Layer 3 of a small transformer language model trained on English Wikipedia (10 layers, counted from 0, width 96). Numbers have three digits each and are written without spaces.
A neuron adds its activation times its output weights to the MLP's output. To switch it off is to set its activation to zero at one token and run the rest of the model.
A neuron's activation on a vector x is SiLU(gate . x) times (in . x), where the dot is the dot product.

Input weights of the MLP neurons that the questions are about. A number n stands for (n - 500) times 0.00059.
n16 gate: 553459435679553638468371414470488070448292711367565455521337628595616600617425432630734870533295586646629528342427573572540617374702520496520576496744594500434616472588443504472381496342479227270375589634479261475437467529479569665431766587589533779504749391318706278424328424496468251646
n28 gate: 373369554567642375574488544645534644242597796600450610708430491277753328529245373542816374339558407394650405448757642857643475680446450463479794404227542414487358679522685560575284611726670374354679412500491599407669399487589412615584407509546601429391517300492561571239459455340706569424
n66 gate: 648589475458521336553774472671517518475689504704404454623623572451051337471611313642566439521977754744467525316513604347598388776413380508357289596605420471407547512573622466308665709596322535583508345676372233525427492401466725538462575453396260546445534384684492430719508673386534512425
n69 gate: 339539391418384476466541609565523513442765283589411520575252559405444444403412581473470577371585477560257596432278515588375442663392435339711742342582360324496281319364297627422374587504137673531485566512761508457648605280583752346453397721415543558453436326436610422611400576590407303290
n99 gate: 535563597582546316485631343386597521708562538542736696543489539318413265620519633566603496719334654557589608786274558631269210523527492343692535833504442279288440666524391575345304393364423351465481558520508638504592527596504446425414689607512551333399250739511375357565458607395449595644
n111 gate: 364380520603520462456413658517688419354414769545394364512460749356492295745376402488576500442650299389370326466385467468596638439455689726446686564394451440401575607391566692431463567631551572390310410433525234425521603534533541708418409895626739871664651650516480311775383351595434703340
n119 gate: 492581552271520417762624473466388734599568276321317355500712772798480443416418533432476571403520589348456484361620524524430369644564654575311544258560528311646750310578295484576362569392521384619337712455642638666389673409532560296423301305349476636432246679547770517547539547641376520364
n129 gate: 340508342584464504574623653779540640638504232650615251673247593677459642484640285285508644432579504380327394366564559382616378556472477567404516496349532605496589546582775455385857512448702364646268635606387527633565249508379492346648328383587424413572354252477450442367207496516568519568
n137 gate: 178627508741630452451386496487437519425416685450718627504649496500831504554661531349414339763158407439308379608517404488778312441517396575580500250336542438666345414336319153399445483416326339304467508145487574538530530565517596325390811299291538563504431659377475244575529529411437426572
n161 gate: 361377629467653421544316504445128451657736544597286516492544500401686454730198462480460386541729492665661652695423238348674637532520628408345492822569378412480550598608459686350537736439349782621532394513611616529646618596488520541484517409484190298366575488421456411724492448553342303545
n168 gate: 544686520512280306586543550517564385536564421345576407338480492334484311576488758745653292528842539473417456562649432540586655776440334496407619215328677410184356593442391529704468435364342566416607729512492524674517416422679436394742441496540585600303426226649610584627425603391761398560
n173 gate: 417488496525390517404630405216655505528521584480537330608625446469425655667396547701697351636663243460468281647484675415528357819459399367430540680627504432579252607462529270267442320422453530545415640348488274566960327786695398596347431646582508394352500520476640715658375448500414596721
n201 gate: 460616496754729504438481508533516574578691554370614456476201424323597561350473405429608582340210431585335668188484441281361484401531539445516598479496627380544358634569325448472696399421512328567402250321319640356590627459548472299317634713331600397806642453488546317871473625492472461464
n245 gate: 555227336496289522376504080788470705621453483500370235265604573388483621538616474487434491389521696640584538656657580492261420631433429404411433398661432604851301504700525509475273444344434553655642678248547512380504326530736411496474496333374377226381327429653298518659342359428441677365
n249 gate: 661215414467223555576512579526451328419455452281231517736279409596659483337640615713600445459585354381451609550434175666500301390858633601484706466480599408566592472618311446369591684611559606427257287420621556529361553517429455596376426529651537480619667358700504358391496669537816293582
n251 gate: 636393578422655606616500275517586731374426661651427401575484691722676408300464487689384708388431314520439618521516333520488264156476524775521318509418488411521328516433516287586504722484398389736419841437554262442732405298662586433368431533533459304401659528464608724658565427405262712434
n16 in: 533467468553496525734363394726658540302398624310431570381460657305504392748428288606456466217484378583419468433520504415544731533451440460545597725504422476405621496839496820455430309451458310666589541559554596595336766504566736794533633335549406549439733524325524333492227472140325603516
n28 in: 663423351463887529508481418258532205464480801340403508590504549517587421500512273658397542459452231575075508566605717536488633649528560349337460618237561663484438520467817595540451467548458420524308407679508615279554354413480569447496714414556301399532558428504528504376504178528771539504
n66 in: 286457635666437399728664565544580570559555454744525671375542405297361391407612716462371597436597353793550349335543728429417411534618312462701336589385521550543261376456440431585449803377394606694244479483685258564837419565453470569474648608285722936474405348550425643450467229385589426547
n69 in: 549492662133540458278316531436305881576716596746662479611592694630363512439297534549663475467661567615568456508317520637417516366565720552794677521581280392619637429617374496528377496496395643464403512663479556381554520475681443517705534525553708828630670367341520568520548612590659817561
n99 in: 492438627609515652387384455455485667393539398442831617390565598516370433515341540384625327352285694444423458635779581508579311396461466378313664395550376576418330369560508690523254701635303480531420465544413759437153667599441631315422451480735539276651492592538613622653244504527430489419
n111 in: 425634537258421740573568652391425569570621740463409550492598593628487649479419323259602689567397776246512541415766422590512488392306680541575402301446675675765708427773546657417743436434638780665208442419508594508539633513163334445487390441450467587496419537678476487447504271417192512500
n119 in: 649397688484341610496401547431586450524623632512561380380416483696420760627307462332352164397354694663423508328364691662396484639630250367368524509352475500430685250454595722508430696447504504569386479167775701558597467635533361496731240654610475447410437492528560595694641552615344532828
n129 in: 434455297398447651671661685316382343435615420460541537372292558695263729638528284582305530291435516651544440725545553492655808374484697291496705555243492464376650528596721612512603371349399107496678431592417552356487561701562171562533332595447270541443471625635572487520600632439427460443
n137 in: 611447334308423521349633480598605500472422365641670639434811512695695554318687454720500104598500688504395484533504443705607508447354520716590468640232268436496517346324647508407385583484374588427299581166442636261462431467587358483525758776395614500357326569456444573456688732492524587504
n161 in: 492496550707419268409384590386539736315422481608821661752672555562579627395523532263690411461454646466731696623652647477723570760504496588477392512749504584586361809444457448589453686640464605404512656532314519307508574660429570401531549311279410461422504458523485296465600343492306538344
n168 in: 411321432419436288602492446593407402472253271300709292422710426247525372697464399617555333533468582445452368620549299732539396407396416337378588218617431349443293508608374372206439348520479437704556367400562306643429634517475641430740193402508772585326323524327425449540576476549682386375
n173 in: 554428567392571772548349284786692475527603272491264667305605441276331738643588900755614421491172474731367588624451424398330576393518509668635372411643769548649463635532370632639676523290454621673562540647527676482560612647523393395604689650442586857329582598321282561756566680370352487536
n201 in: 722509321401496741452357223481518654455356487607339209500372473610344302482623486675509402473643326321415567440428388442815572841335721363717553538846333429495394583426419688186500528397295416580447595250655345627287464445550621683323319778366600729527233330425219462420438274581432487590
n245 in: 620616509376363576616584557639527576277546567427673389630518328485795523706469696739648319338727332562514509575537682505446637546464613658583260658624675468509439638599514940331806640440904614550468652505295635593760348740635624715542689425701408427472355664643258437668735261537505857532
n249 in: 661496659616559558492650335634460755512336508583738605323394670576345565587508550632625496303757492442378209524636500429663429643524524308452524496400528445798284376537660313580544301512562380587776616770423430750336576545593341346504471613556644476396455662531679421134598382460492547353
n251 in: 669446435418455500484303528706786464622340027593211483595544575570788559361336679520468568616317496373415362466381345257632492320557327415290557432406615472459580484513767467361595554762708394658626385454558645297458607386438590608310357313349615402410567435492496453520798613529512452570

Output weights of the MLP neurons that the questions are about. A number n stands for (n - 500) times 0.0006.
n16: 455418678515539416745634356709541765510512572385448337536633587690492424026375515505357490557794640743394341547518400441942221804566708316358449656550599507495378489332462528314577377564232482641351469328482407544401383447579517291499478543466414428536438602362430664554408382640473651403
n28: 537391656219430532672664371542527966284503417351397517496526564397606481357424847283355354510509697324751446613782361607404326637403449295602516550704659513422582584683633517349542559572610362501331583541355458608486421649519535599635373499324298539407622520356544297520583737481536570567
n66: 388659432275255374785601377522789284567399599537686721295713548561433477565513654525367383521447367722597427622690395715416640360347683629281571482628537423391554722425488317548207448492580647524325544351476584778527442627503581404271743496498608427608496648549375680613481503293340509636
n69: 698549543390582319585416535378532772335492441446471565447507459414349426313315617428569368436540381443569561339730460631380554661211335438642526721562575383795572727455697688502369264327464446457630507459636217504385337353474496417556485551458470428604521661555552478642440280507388771681
n99: 669575626659701553494351530375745565351612476355532465339585438420381457485561551409424336306630195523514396406592659551515457252430780491613326448504468721727311417598413591627244545581617511622501411417439522585646500678456719671263337364409323506616617296634591511601379636452446487643
n111: 367612411447416435494312419438636597356627448297436551399607638544505654643235454597574696677414381610357066404639691249347633736676608554630769576511541322686521504707439424144382493398527345559568337594442508296597455501569547216295312443339622408607421614455655456548369620568650580451
n119: 759550409602539485450493400537526429268248630518475608558646374604443438589388375381784609607517379222361353789392324602297425701704490571593516552348387416539373766485482221584328413334367599493595499405553275438342287635513473628597695602755615498617562636468486382398423650298270718485
n129: 674659500425513512431427432315548470713340565431525507421479327491675623432685514518600414706487648665706650759419285481714350579485516493585421574749402477455431479368294565495384405254366402311541502552403466555625792388581165609627725662349449316644205428784443512621611609293690389624
n137: 653584614269429278626615309443558739472526268565474423477512569341456673621524556810457558534708758369525494456451689466188645628679367394341390695292390230312331503447524448414849501318592529684495492541343553564406444472457398495472509759545411284598726539662286575368410620337472767533
n161: 326384294726564591550376743588527374491381736339490273623525670614580307288443499435584504417672366436672612503415384603774648727486378314364513549381440474255411623600434522358692688434214475537446563463673637391493609552558733686591511303500606515357503412623109505650332379480308569586
n168: 459571317661575574411618320539546336429586490259614561461424370521313448397502588459500245685645649614729392702092672169560645615605518417353465722477698488751503578371634537553469537371495416447574527610250384467280459274460635809540565485329401587441556555535364571510565310552382540563
n173: 532471490381273586273148687596691722534385375519459391237423573428295659534519450495460424432299423423414543716422530634452529450529587547573289539740673608692707325591570414136705344614654696773249349725535324531336731643552308398536416546422463522413445728295316535550535417407568548495
n201: 304555522555610353710134390344514198303579317446279595679373635482541486345509337703521713278470627410311624364570689494655701833504452361603654538448417626592381603564544609479482705370325327571466358292443815679300515540435577690504549609476726688783525365412474500750532377620578509588
n245: 673331335305342593408577534427358774464766534558858337554560706550457473667258468503526523292713438319558259181366717534421479352704504537502602572625466420343213492501379604232644548543620686518588635558299459534558318647288701514665613581584432423301553550595515324523127259347495668468
n249: 605466629305835713396293568641344278759475418603645334612422288567294514547408412506511433541375523661520545524335604261380638636338595469541601228376441479484417700618424513675375335213381690610379442436553445612687338427441502703588478587632585569325657292676473388549305514561621627439
n251: 363386679425463339246727404335501527509477509501652307342394439476589443499749440443611456475443477330536587517361651546542737514369752504618554523382520478406388683629368638354354333628510463221436456365357812472514385825470503321524599635534515484733503774563414379470325422731759393587

Each question names a token from some text and the token that comes next. It shows the vector x that enters the MLP there. A number n stands for (n - 500) times 0.0077.

Then comes g, the gradient of the next token's log-probability with respect to the MLP's output, scaled to length 1. A neuron's effect is roughly proportional to its activation times (output weights . g). A number n stands for (n - 500) times 0.00076.

"ou", then "b"
x: 452480353512493506633600542409360604361368494657551503474492422677498350280415542534592390408374642537598596578480464429597667876402492473507415608621520371649334596473468424304467390611664399684418460396399660577549287437444329585441667651452714468498463469530343607649458450473494312428
g: 335345516698266452746162798376347590377554432597515679491592651351578507394547340188440539471538484589369235609646695473702496414461527724372508722474795629426427226534294647622411654407528761398619589637350391403444485533544634610633551399523510436370460443512608553382514303389489400615
Switching off which neuron hurts the next token most? n245

"h", then " in"
x: 520515499428654499638750503375545574420389408393598793418523504643506343672452662470451362456705364569549628342508428461552533336450465694279252649300483512399485290494557506613577385327306688629683517588556505333290557394627539613380644549561658567513334484361515524290472595393409410481
g: 651437572404600365407402577574363342559566620338438544471682537613521211473405740503377624435651191437317709488412445569645550426627633398704309530827413417610272649487614469447484569231397641367437488415683459586376481505275691728697296395559779461312582654448485516554724393581329498325
Switching off which neuron hurts the next token most? n137

" a", then " y"
x: 543470351535608332426552541313521580415579548628528744353435470356510414339482532506519499434334589352600419696476520492486598369556482419483554725496444413282672344634228340446422503518536663535743452604395372509330420501588674559525672581603422731476622303573545664528431528461554617303
g: 833590468495216616379666473401412537471652422427684434564450710601639427445615430478248729329522468405686443454486380359331558715592712561406488460575228474218601524591460198476452199460562443424512692455692592769492496328445545614464522413548511885573586371548364516514475342259529586608
Switching off which neuron hurts the next token most? n245

"e", then "og"
x: 553607484461569404708534728341660637510412263659648350375533550499540424574436516285345677456367707465494531311374529537550339397571666556320593439419574670491440687733253411510422514346610519429675511466458508507329403438608534600291668560389349350596376528461563645443565549528525405484
g: 559562500525693640407474595541339529493546365379506476696373687443434186454755482558692259540302633514259666720335430522462418447788477257400577598654423645479574235572448523214594502338552626435502414481512532608557531355625769337354674569688311514580541595502389287442521196609489450762
Switching off which neuron hurts the next token most? n173

"c", then "k"
x: 554631441232601506427538596494504533420419532450399622511553713499432209614446663615426412470543535510516476302385683610619577350372400548337578649625546446504485753428317628496239340585490674543546340578590339274359383423450049317655592619500554676613455637529505528550705512416511408521
g: 430344515540490252448305622496440584593683154641496491561653741422515397838588355203566471466589217287567601556642633623382372562490585637426565295558559542486479583483122637418531423523578525511443621432649337518601493733397593561664498268603458408847364470467642363586539359373625316489
Which neuron, switched off, raises the next token's probability most? n168

" e", then "p"
x: 461567403618639433541542579414681550566535571603589619093427324428572501382370688579574353559243649524546495513333577462501531482623643346364519659526622652521701484527470483231549428535418470488474515535565450564480406540476597616407654527607261596569588349499328662300373405457427468431
g: 364364218406375576545583224392500414415490314404504784543581325460603396421416489537379445268663578308560699559527553414407537603514544668525711463573552640436448552616452535169375688562755365722566600508444448463594535195630657689328525479606577630252361333751238486575627438565673738478
Switching off which neuron hurts the next token most? n168

" con", then "cl"
x: 493555524360716436353367527358659559422518521649540750316307502457636360246486516685594249428417542537434441322391622541454638560546479491349587510613599794707577437567404297382434738680486589453471681435420484560480289447418434458476445549396321507597642544459491594515556547518461575450
g: 360624287511663644296555582630258572653588637516478307422433419550436402606482431602680392547537472866364327607506329521586328543386589452451298624536530675456531746393512322537293644623470474470384326543632604162387575460403391098622616586597580583709598400704295493627612432315702464536
Switching off which neuron hurts the next token most? n129

"ig", then "r"
x: 513286425622582375468586603453322591371401426446330432367434241586573482634508364625470420227603234456290513385575469573515380660670381488458469529644718526604513645361474545680628439633730499775462368646345467426525448396462490420588549625511343474467640426262666593514611513536593515549
g: 604586452409583604670614404342533398522296603575458560582525400421732576680391590507774507508507733026577356585685511595624259462550358395815591521543519749387315444586579406564491806370511352569574374684432395458565649478362471492658601354528284276570371355340400618373547448320329368581
Switching off which neuron hurts the next token most? n28

" the", then " to"
x: 666449272686590476370582583205617575441462462510507486442317523398546351452474547672526433644463482453664370546560536551565532448434510398493594557517529330389764454462316204485506544425485667477589481791297382457511430517562559530678531691543334683459648528632506449405432585486519450261
g: 521502458511277369639468464594371481394737705596593703413464274546429597464647637645158583375523439335392589618283543419585593742715700409306521402333612483476488632413460498361318491473672599637495432593347540539400798359453445498509807501797295436585344311405392352517654736343612514320
Which two neurons, each switched off alone, lower its probability most, in order? n119, n111

"us", then "s"
x: 527331447577429511448606629354397509468561675418448501437395254454543432695514454248455339544446578461637451523646702554605367391446784509373343381500582476577390636512508482538442571531727574484549526621461490623356241503573424830545523317443549608657382380566297427553719445545537617387
g: 662548558342443621365486577410558335501670088354567385427383650622354594736475624489526499593346598365479558339511273662523447724364278469310632516610504365681403396359502590510852765483530563547369694359386326154626401517569568450462392576431728392516637372583560454377763620661567489505
Switching off which neuron hurts the next token most? n245

"en", then " "
x: 655401528347640384539557572343418615511258478736604514173689463647389384594359620421478352489347424587498620699502567515434485495580341459349530597256670485498567523413422440393359459448463500429598366395527543495546480641542407528907470471419656600321612501709427572535555637380566553493
g: 615645519457455499605432485541349437568601479536402564489247512535543542401569665402769422450285409796659453508564338440508619293367462425640664502510395226292625527397482341400624640302585454694503495578143696430516505855337306498559491560777462656685551467144504805534457560378425416542
Which neuron, switched off, raises the next token's probability most? n168

" ", then "6"
x: 604482634431365374552500592496658564405546385619350664309480372401703370399442430538481395525322520519637657418504620605566507593396439379413571751456538547355635398354401463507508415434618477595597715561398441432311352670580602404702519495597536529526601443587396623300358436579333347530
g: 326656624517520634296566532490168493417287713257477414504523615349480495706567488781631600642642514522420172591681408536709750556370552381418493440398335304620350523414379466345411521432491649632589510575661619569422320538796841312473381406472463438638429523591627628450382461605422464203
Switching off which neuron hurts the next token most? n111

"o", then "el"
x: 649588396548535461513403707311281563434417477620454654410597379487494465539587515571561329594323395362725587501540503656511624492455408375355289307614520521526556514732661505258512305530601696656617498418452460475311384723592360649504435695536477613407301481363520506541643378641406396577
g: 584290621402711536753534432540580701322532548595368681389574546909568530283650512444446513408341408772584230531415476556634358395387480604762688602443423375375459691459524600310776451684508537635408526528511334535701441561607271288485362425664375395494404450348536316511490388341260407662
Switching off which neuron hurts the next token most? n201

"h", then "y"
x: 543267397559620547578604568285402454549349427361218798372423600658474357701404570464441521625667387536477593515403477553656454349508661606576482534538497478548322194445512594633729490371501595667540556590540570634357484225493605603461362488505779511541422560467559545329365455411307533425
g: 441688541626446601652551514511365343680597641562595353425531625446451475268428374444605406384545602785374584311336458608392551413357522388521557348713285690327606230769748428355683531550383717659733520549418220472882434353500474393499369395430584643395716598434411504405419662406445308532
Switching off which neuron hurts the next token most? n119

" n", then "om"
x: 599400584429555294427534575450414548480557536543569719254465202428669714701371603583511257486441554718579492410351399455374460280440605440376477641547620591533712546588350209464609583415569624525421471645474445584409407372524549580391503590639430419499585491386532637374466543434599416555
g: 706450439609674423803481340744600373499421472778410488371584673559564337442525690680498575510546468469674411543551563393369346377290066567138634457438510430764423727559541520669425600657296549561498313425484402410554311482654525759378536508398564503553435553344489466200525339583386564614
Which neuron, switched off, raises the next token's probability most? n161

"p", then "ire"
x: 532677506554442427651664659286411510372370455657414463258373474710477548690418725615484537548300447422733587405739554542505662406446484539435445490441578396360549592564604446610603679434676503429478211435441558487361332543654605365426337510363494594381395613626419487527670393525448470480
g: 484494365603654524744439490462472576460530235578606600410677509565573519589865488439230449724401501515470394718339678495354685495414305505391556459570528452468312355606490578498482518414425519749356742454486865624522607484329841543483465440110163543369573444409649398352404459518455371555
Which two neurons, each switched off alone, lower its probability most, in order? n129, n99

"ack", then ","
x: 418483473653560366544627580331356445301477444368442654519580576534630417599440613252295354368258410714574466442345330516586512542595513483572745513369556575473517505524530661515727723522466569323450263628580470661373577700721519501607392566526662432454609409644422434444438419580241395545
g: 451348337376783559556626356371550565705443501727406553667320537684446424667264664429273377526544157269552339388546371523418416466354299620658503569344562634357592365710809668307590609251604655691682576487620625423484288713390541581414377601318548472605442596527397395570571478516556480494
Switching off which neuron hurts the next token most? n129

".", then " \""
x: 649460419360398482436691551480547640373536453495425603493611400446553573612420356489376491693377596549691537454449338274617470216390151406513458622408727578528684601537427554465467496527488505474681415432470542504284307261741470487434533476500550505549686486627343634464460552578594658510
g: 649506433465477387472328494409536651580628567420562726573578717635528362561326469364439259528463255456400447614461608368555551503457519289321640650508178209381542432451290478531450745614565568448697231471491643818446257856590435595566561552624580699364520279388349749461481596689516513411
Which neuron, switched off, raises the next token's probability most? n66

"iz", then "'"
x: 766550586426699383377625645478343575314529386398214694482516389480460436506395392388362419488396446673481394403505526479533304607443562647466299385511573411633465610533559478538504609451562534758576547506680551523568427162525542445583466526584703671375595452247500613481596636398356326704
g: 443391421325268464620401664366434560478417693590528527340543408607612281393463559644398244255412355519754591603538301634490589641218505543632514644353346670541482348629446391691534454486508536304703495558460749515415680547554484819453528414385537622673693709307363588437406219772572296501
Which two neurons, each switched off alone, lower its probability most, in order? n251, n66

"5", then "."
x: 433565559635471489580590603517263751513485608395544659383647533480578560608428491623520509611407514372482372420541398364527631515440451469559445668453484703316610554417486364429596448507531515534347650665489506410150420591437544342469520584542714441489694389430390482252507479451364308441
g: 476259521272451454354520867308586657438610614427589630280406379735612304363398576560396578389573500560625269532174579641681490462475629439339511550322304537375448522584529452378333208617510500732535413618307341726578451464502600618515628391593524386308432535515787796513595556625581662518
Switching off which neuron hurts the next token most? n245

"al", then " P"
x: 737488352556460545401747614530435562469363344424593531630323487642341289490354524604456364367611539330380574428318479724550453506463460454609410516512688784537641436584610552357670410675529547344491532694621548362561384410549534776676310422596535412373402311398385556557418715513474309525
g: 650252520450367449451308706627438504341489434527665422584474387847650593575385654317548651583263518522617381731221324440369576480622366520478335459492460456646514357621498450705287484492518363320797599763488772481661420395620695579496272642461555297212585483648506479425461357614485618396
Which two neurons, each switched off alone, lower its probability most, in order? n66, n201

"ar", then " A"
x: 493458442403564468390737471281377477342534126551501495429518346812437480424361551376580525481422333532467385465630482592711589481493306561534539701447564463554620276519512693552492328505605557597685465487832508529434388388571583641605347395587633585555477485576454494432515653387391494516
g: 671713846355539775492530448680490321597401403130715552441427540500583415470531528578230378602540412457549217367602466488383590609640378455236622523255421520430408522551663336496371602580573436342711461618715579318256435692472639601619329656718417575385565326440497592562474467605627302426
Which neuron, switched off, raises the next token's probability most? n129

"te", then "e"
x: 452487529540735306564521466484563645451348499527266434355589339721404456593459656404415717457446220623372650468368527608643378484489471527307552398589520714575458459663422540413594583274505498668660435553517614716414485378592604250390497488420557512600634277335481577704439521439496412434
g: 567589521587454387512520313574683321514436471382716580447488443581529566496688358333572472351300399463458356466856433518630306520652551394375460671319677500678642380337565381831694804325552528462480488358692355685280388338458478233495510482426640534434293593420545514680556690213567482763
Which neuron, switched off, raises the next token's probability most? n251

"res", then "id"
x: 385479498322498364619433661305554516521494578526480602452441267478515457265646510533548290278417650588467553427492774617599405501447488408621485335738414664601631731504642393588484437489534556568377362633253551450342347665310527539410578630536652670443587403450658309362390668415484579522
g: 321537678586429672693757640482534487474372394667346600625502475525687431369335787373525523303559808418392546364330453511428393353555448544380412137422523626161499260472422618469766404399474570677633373402565488440376667700414420617694775637454365613577496619347419686479591322510431488481
Switching off which neuron hurts the next token most? n111

"ou", then "ther"
x: 522747360460364457610629534396357535474437635640589513479584362663456501313419442520565474359367720357619622553359424448591768726449553489471453702596479274641458530461519520357501389555719422696484429391408600535529339524411418607373643698435652459455265462531219517565553552430528296367
g: 406479626540768473350306192456345467595434664153425407724448433415517435416537520682575511553598441237544740450352558502596568368707702500397420316505553494587477391705610362700627709461631278576584338308533632351534382396540405360550581596323531501664653509667628633183568247526630680454
Switching off which neuron hurts the next token most? n201

"ion", then "age"
x: 468307380191584508658569503360600610388290601558261538601426629601489461390620525455460412506191467570561411487359634533711422443442657328545568492482401511373371646532637400555723571562748613651548541527583647666515546535336638505532428557530476343409694529424377324348514503243366434467
g: 532616524578632554531755405437342273533573604618666422528428570416324630540286410538532674297509138641348470543696654463380674473680527513599553411464327272401475619324540716246579452473610237378423552550433416625595293560487586401304478377362427412361930572599550673568485379739614416679
Switching off which neuron hurts the next token most? n251

" ", then "ed"
x: 540544533365387464565557581468631596386469468529278624345499415401689296352392528590524343517243509462580642363470600545489480517424497380374695844421578568464613468341402550510584465320625499590535602508425426518367381689536621304648629521564489581561625505671409561304449448647379325476
g: 427175595752484559357584391550396372675512491319511514406261363593597172468632698481726642463424566606485235753385302429444423486407623562346682590573708319428623566740271314402551470531749413594594633551576501544495542643486467368473422503796539680465256607287594404583457561309403489612
Switching off which neuron hurts the next token most? n137

"an", then "n"
x: 725468471508526316387610571355599632394465226395703480630598510687530432428485439466533496415444466629337398408566444507553628477477597623655497554384532431414701575558581883446649448472507715423552355563588484449476331638475354479367475292282711627459417299580569451417372442507529554417
g: 717724443463506294758472335318524548536350526487560389304300718508592512330346472464604438470599486556589572619468335277480473462375615735454587596455619564405465486486348514503421593475186577511641700649237499623906629486295329461453700475568675387622531431570399550303663580227227644644
Switching off which neuron hurts the next token most? n129

"ter", then "t"
x: 374569317565555333469595413466453534296524295390524614340461400723569500425367632511616479513319472659482372687611452429633636505408468567359517401453653485603543392702689608575607451509408425520567571683187341667595467425461536788446533467370485367314776528710405391608586459455437326463
g: 600469324207623494543618610666641545327332388335619564485778627564523190430389269574572580533813594423570498646595301368416370540701373509689558438319486453375486465461684419672594379421687592334453516454426499586462475622533209398365279622647639419752610584354482765662416582332398292519
Switching off which neuron hurts the next token most? n119

"\n", then "-"
x: 627538470573584474664512501670493524313543502384505523503623484492583488374341493466390210251458453423642536556515596427522474424307328507496717831481454509651456512527395365442528564372560715466623293565609390653434411425399456631768723430474450368478501618726404636359427425430565585242
g: 465549617694651410240531508455524236390298963476486547343312474770461555445441486467537642180433560510508539486588311561442483315355478289543558622541371462483523568553447624436582502430841651365375447488677594838248388665335291473499559545414503641402674529620624614345566689450323543528
Switching off which neuron hurts the next token most? n16

" O", then "ce"
x: 660439349474503430580519433362630598331451567666553597162659336413598515505502551546538373553548524295462462547363579611559626536572422488366357681609776480546577406674559184538495472509644435578719443547378428658542314513405470597439536527501408567346524474453451596414474570494529325368
g: 592419488345576759406667419563500415273621452572349540734480487429279357459828660543443784431257790585374644299504305586593610553628566592464577263538486602630577634628608356378555574479563484465365599276582537188493420461433351568456308661355332582335723718536412380372336466397711524508
Which neuron, switched off, raises the next token's probability most? n249

"al", then " w"
x: 569492281606389593455706575402419574498282301372333457481463573627378334471457607596526543374404565561477656462444553720568316569577392515596459563345791668603727442586527472443647615630462400314703487625526416684396365449481510571764399483536583418360578380446320357499351713430515402477
g: 495626216657581139467599628350315678581397491591519468660501563533551306374574707481472549379558645480720451612415433344681217664461355349304700687590459224434235543436450568461362585510640741568706697459515447526717368494508731390469443565382326500465590277523596400492454747365553621347
Switching off which neuron hurts the next token most? n129

"o", then " and"
x: 559348290734659537650566641267288623505451537559128592372617460607488417382516580350419381425304507604657629542407611639483453561568459535378381441459527588617608335582580432507464543404649612482640493469643535512202397515641537423611405673501426628421533397377405595415545453579523322541
g: 606227605638620483565433591388514361512609483383781509627654421267337440314496371463514320505571777428421508304534505651390566435445476816465434689236797654563604265750570507544526549676418408618410385284667308552401443664428669670553388313297442643423690442512360505724300460540482389518
Which neuron, switched off, raises the next token's probability most? n119

" H", then "er"
x: 512513593581583467564464362426682741308471561494371623264577569465583453556397528586418509520474753565708445417481556586557565512550577525498622663523418472436703370514449384478605551474532430692522333606451262527412360430507430479414633544467396568456411532382564558245413350455369530439
g: 506289739373471681441407380498617454554288566438470341634703471372593437268202552452354503238375518438539360875514435577505579485590749395470622641571582630442439470549537676682427429534529313561563343572241454467582591343418315152681518678396516524417769285508697640469699685455519595579
Switching off which neuron hurts the next token most? n16

"\n\n", then "=="
x: 512673510504576425611624494586530376470612536427477545575611511541541369435170464624413311540321504551691649384493621481556523396323349270399503789526548704632569528410458437236476345319542630394420405406519308722413518396677552543615667504527398696295511624684468664406558335515502580395
g: 405503482220381314645415747427462398602462634609754537395441489737254377575481494588511508504546422645631584219637199517671486445781382244503364395543386420485238641448540636582480307233506652371630567712348595540573373419616555547644603534683343544485441416732374477421506603470349588820
Switching off which neuron hurts the next token most? n66

"r", then "en"
x: 431648632745487496528473593263479647371536611323465629336455587543529367559315534402607522382357613690636421398369602614676397219434640481544535483547279356403527549628367433421399265626676546572577444388513558354648472611612413451455642336689636477495450538449631484541366484481457536453
g: 584674673223601537519497389464647392370482564429379382504573705488721277661505575279309532603503223656340468399622423509526497556402342412584610691238680552690611671513423191428194592314410308591504333621645415503560452483776488675613583554507312600643513315562625545394733642328371493507
Switching off which neuron hurts the next token most? n99

"r", then "ap"
x: 608320536606402504631585536269442568338501578362369620214499500699431513457339536433638614438488479805568624338321625613689398263612463476438588412633400384383542396522523680554546208546747487571601504340422678376509490496491412544598604472594544385352490484353562589572521483564567449420
g: 409730363682338716547662481301469373337555339424659430548277395529604281344636292333510388580551681570678381343672530540549419551585436478525842422213560707655687486590533376678528565340590410558489647532493595317186510296512520663628510271453416634581435518368341795462396449648447485642
Switching off which neuron hurts the next token most? n129

")", then "\n"
x: 506429394435455503662485707409423528529468599390256681672545570462390508435398475486392348496227489558787495570276624513658352623439221461487515909288642413521540532524628428572456598620436512417517594480569658637342413464609467496545454533502445263599598429391563581471552485335498585315
g: 604718377439515638473621423750526401407565561475496360611568590363616592603598510374573516597584785740357380521433704425377356274325291273470541761580640398549438339368434687620552513432489733434334501462389429442267393188417669478667638474580142319467654631516393636600633461378391759424
Which neuron, switched off, raises the next token's probability most? n201

"\n\n", then "A"
x: 644798523666726421737455486372604348410579587419455432494660271453630549478282688480509430454326549452650681362345498528490489581202395219491697646451655523443536584298528304363531332404382732426482454497428364424524470436362692662602553544545448574437536600596597541500571375598517629348
g: 525681493315683818464335373392520480709494263224532410328395656505427559496484595636387425545407738572527409467378627694499692400340530541594308525460508696576229353330606734503485742558393451623673592479600296504223610624293594774534275523585323541662381457405526408488602393335694530433
Which neuron, switched off, raises the next token's probability most? n99

"en", then " a"
x: 707357604541513313397481671357386620528399426683627415268607578665486252623454643373488474408380386562525504344557612503528588456532494598291426650316715563493612492416473487442287532521486674476578425484301548436410451631478493678635679548483559624326467404600382463693423455167588472537
g: 606291420446713408512531584477627449417404252427555460337456560472502730501613476672263614138660317577505342520500678420800378585691272408564680455678547373590386653457365640711476668360613547512624476637467752600588442587369463472370292350250412365539446663414626317509452685235532535687
Which neuron, switched off, raises the next token's probability most? n111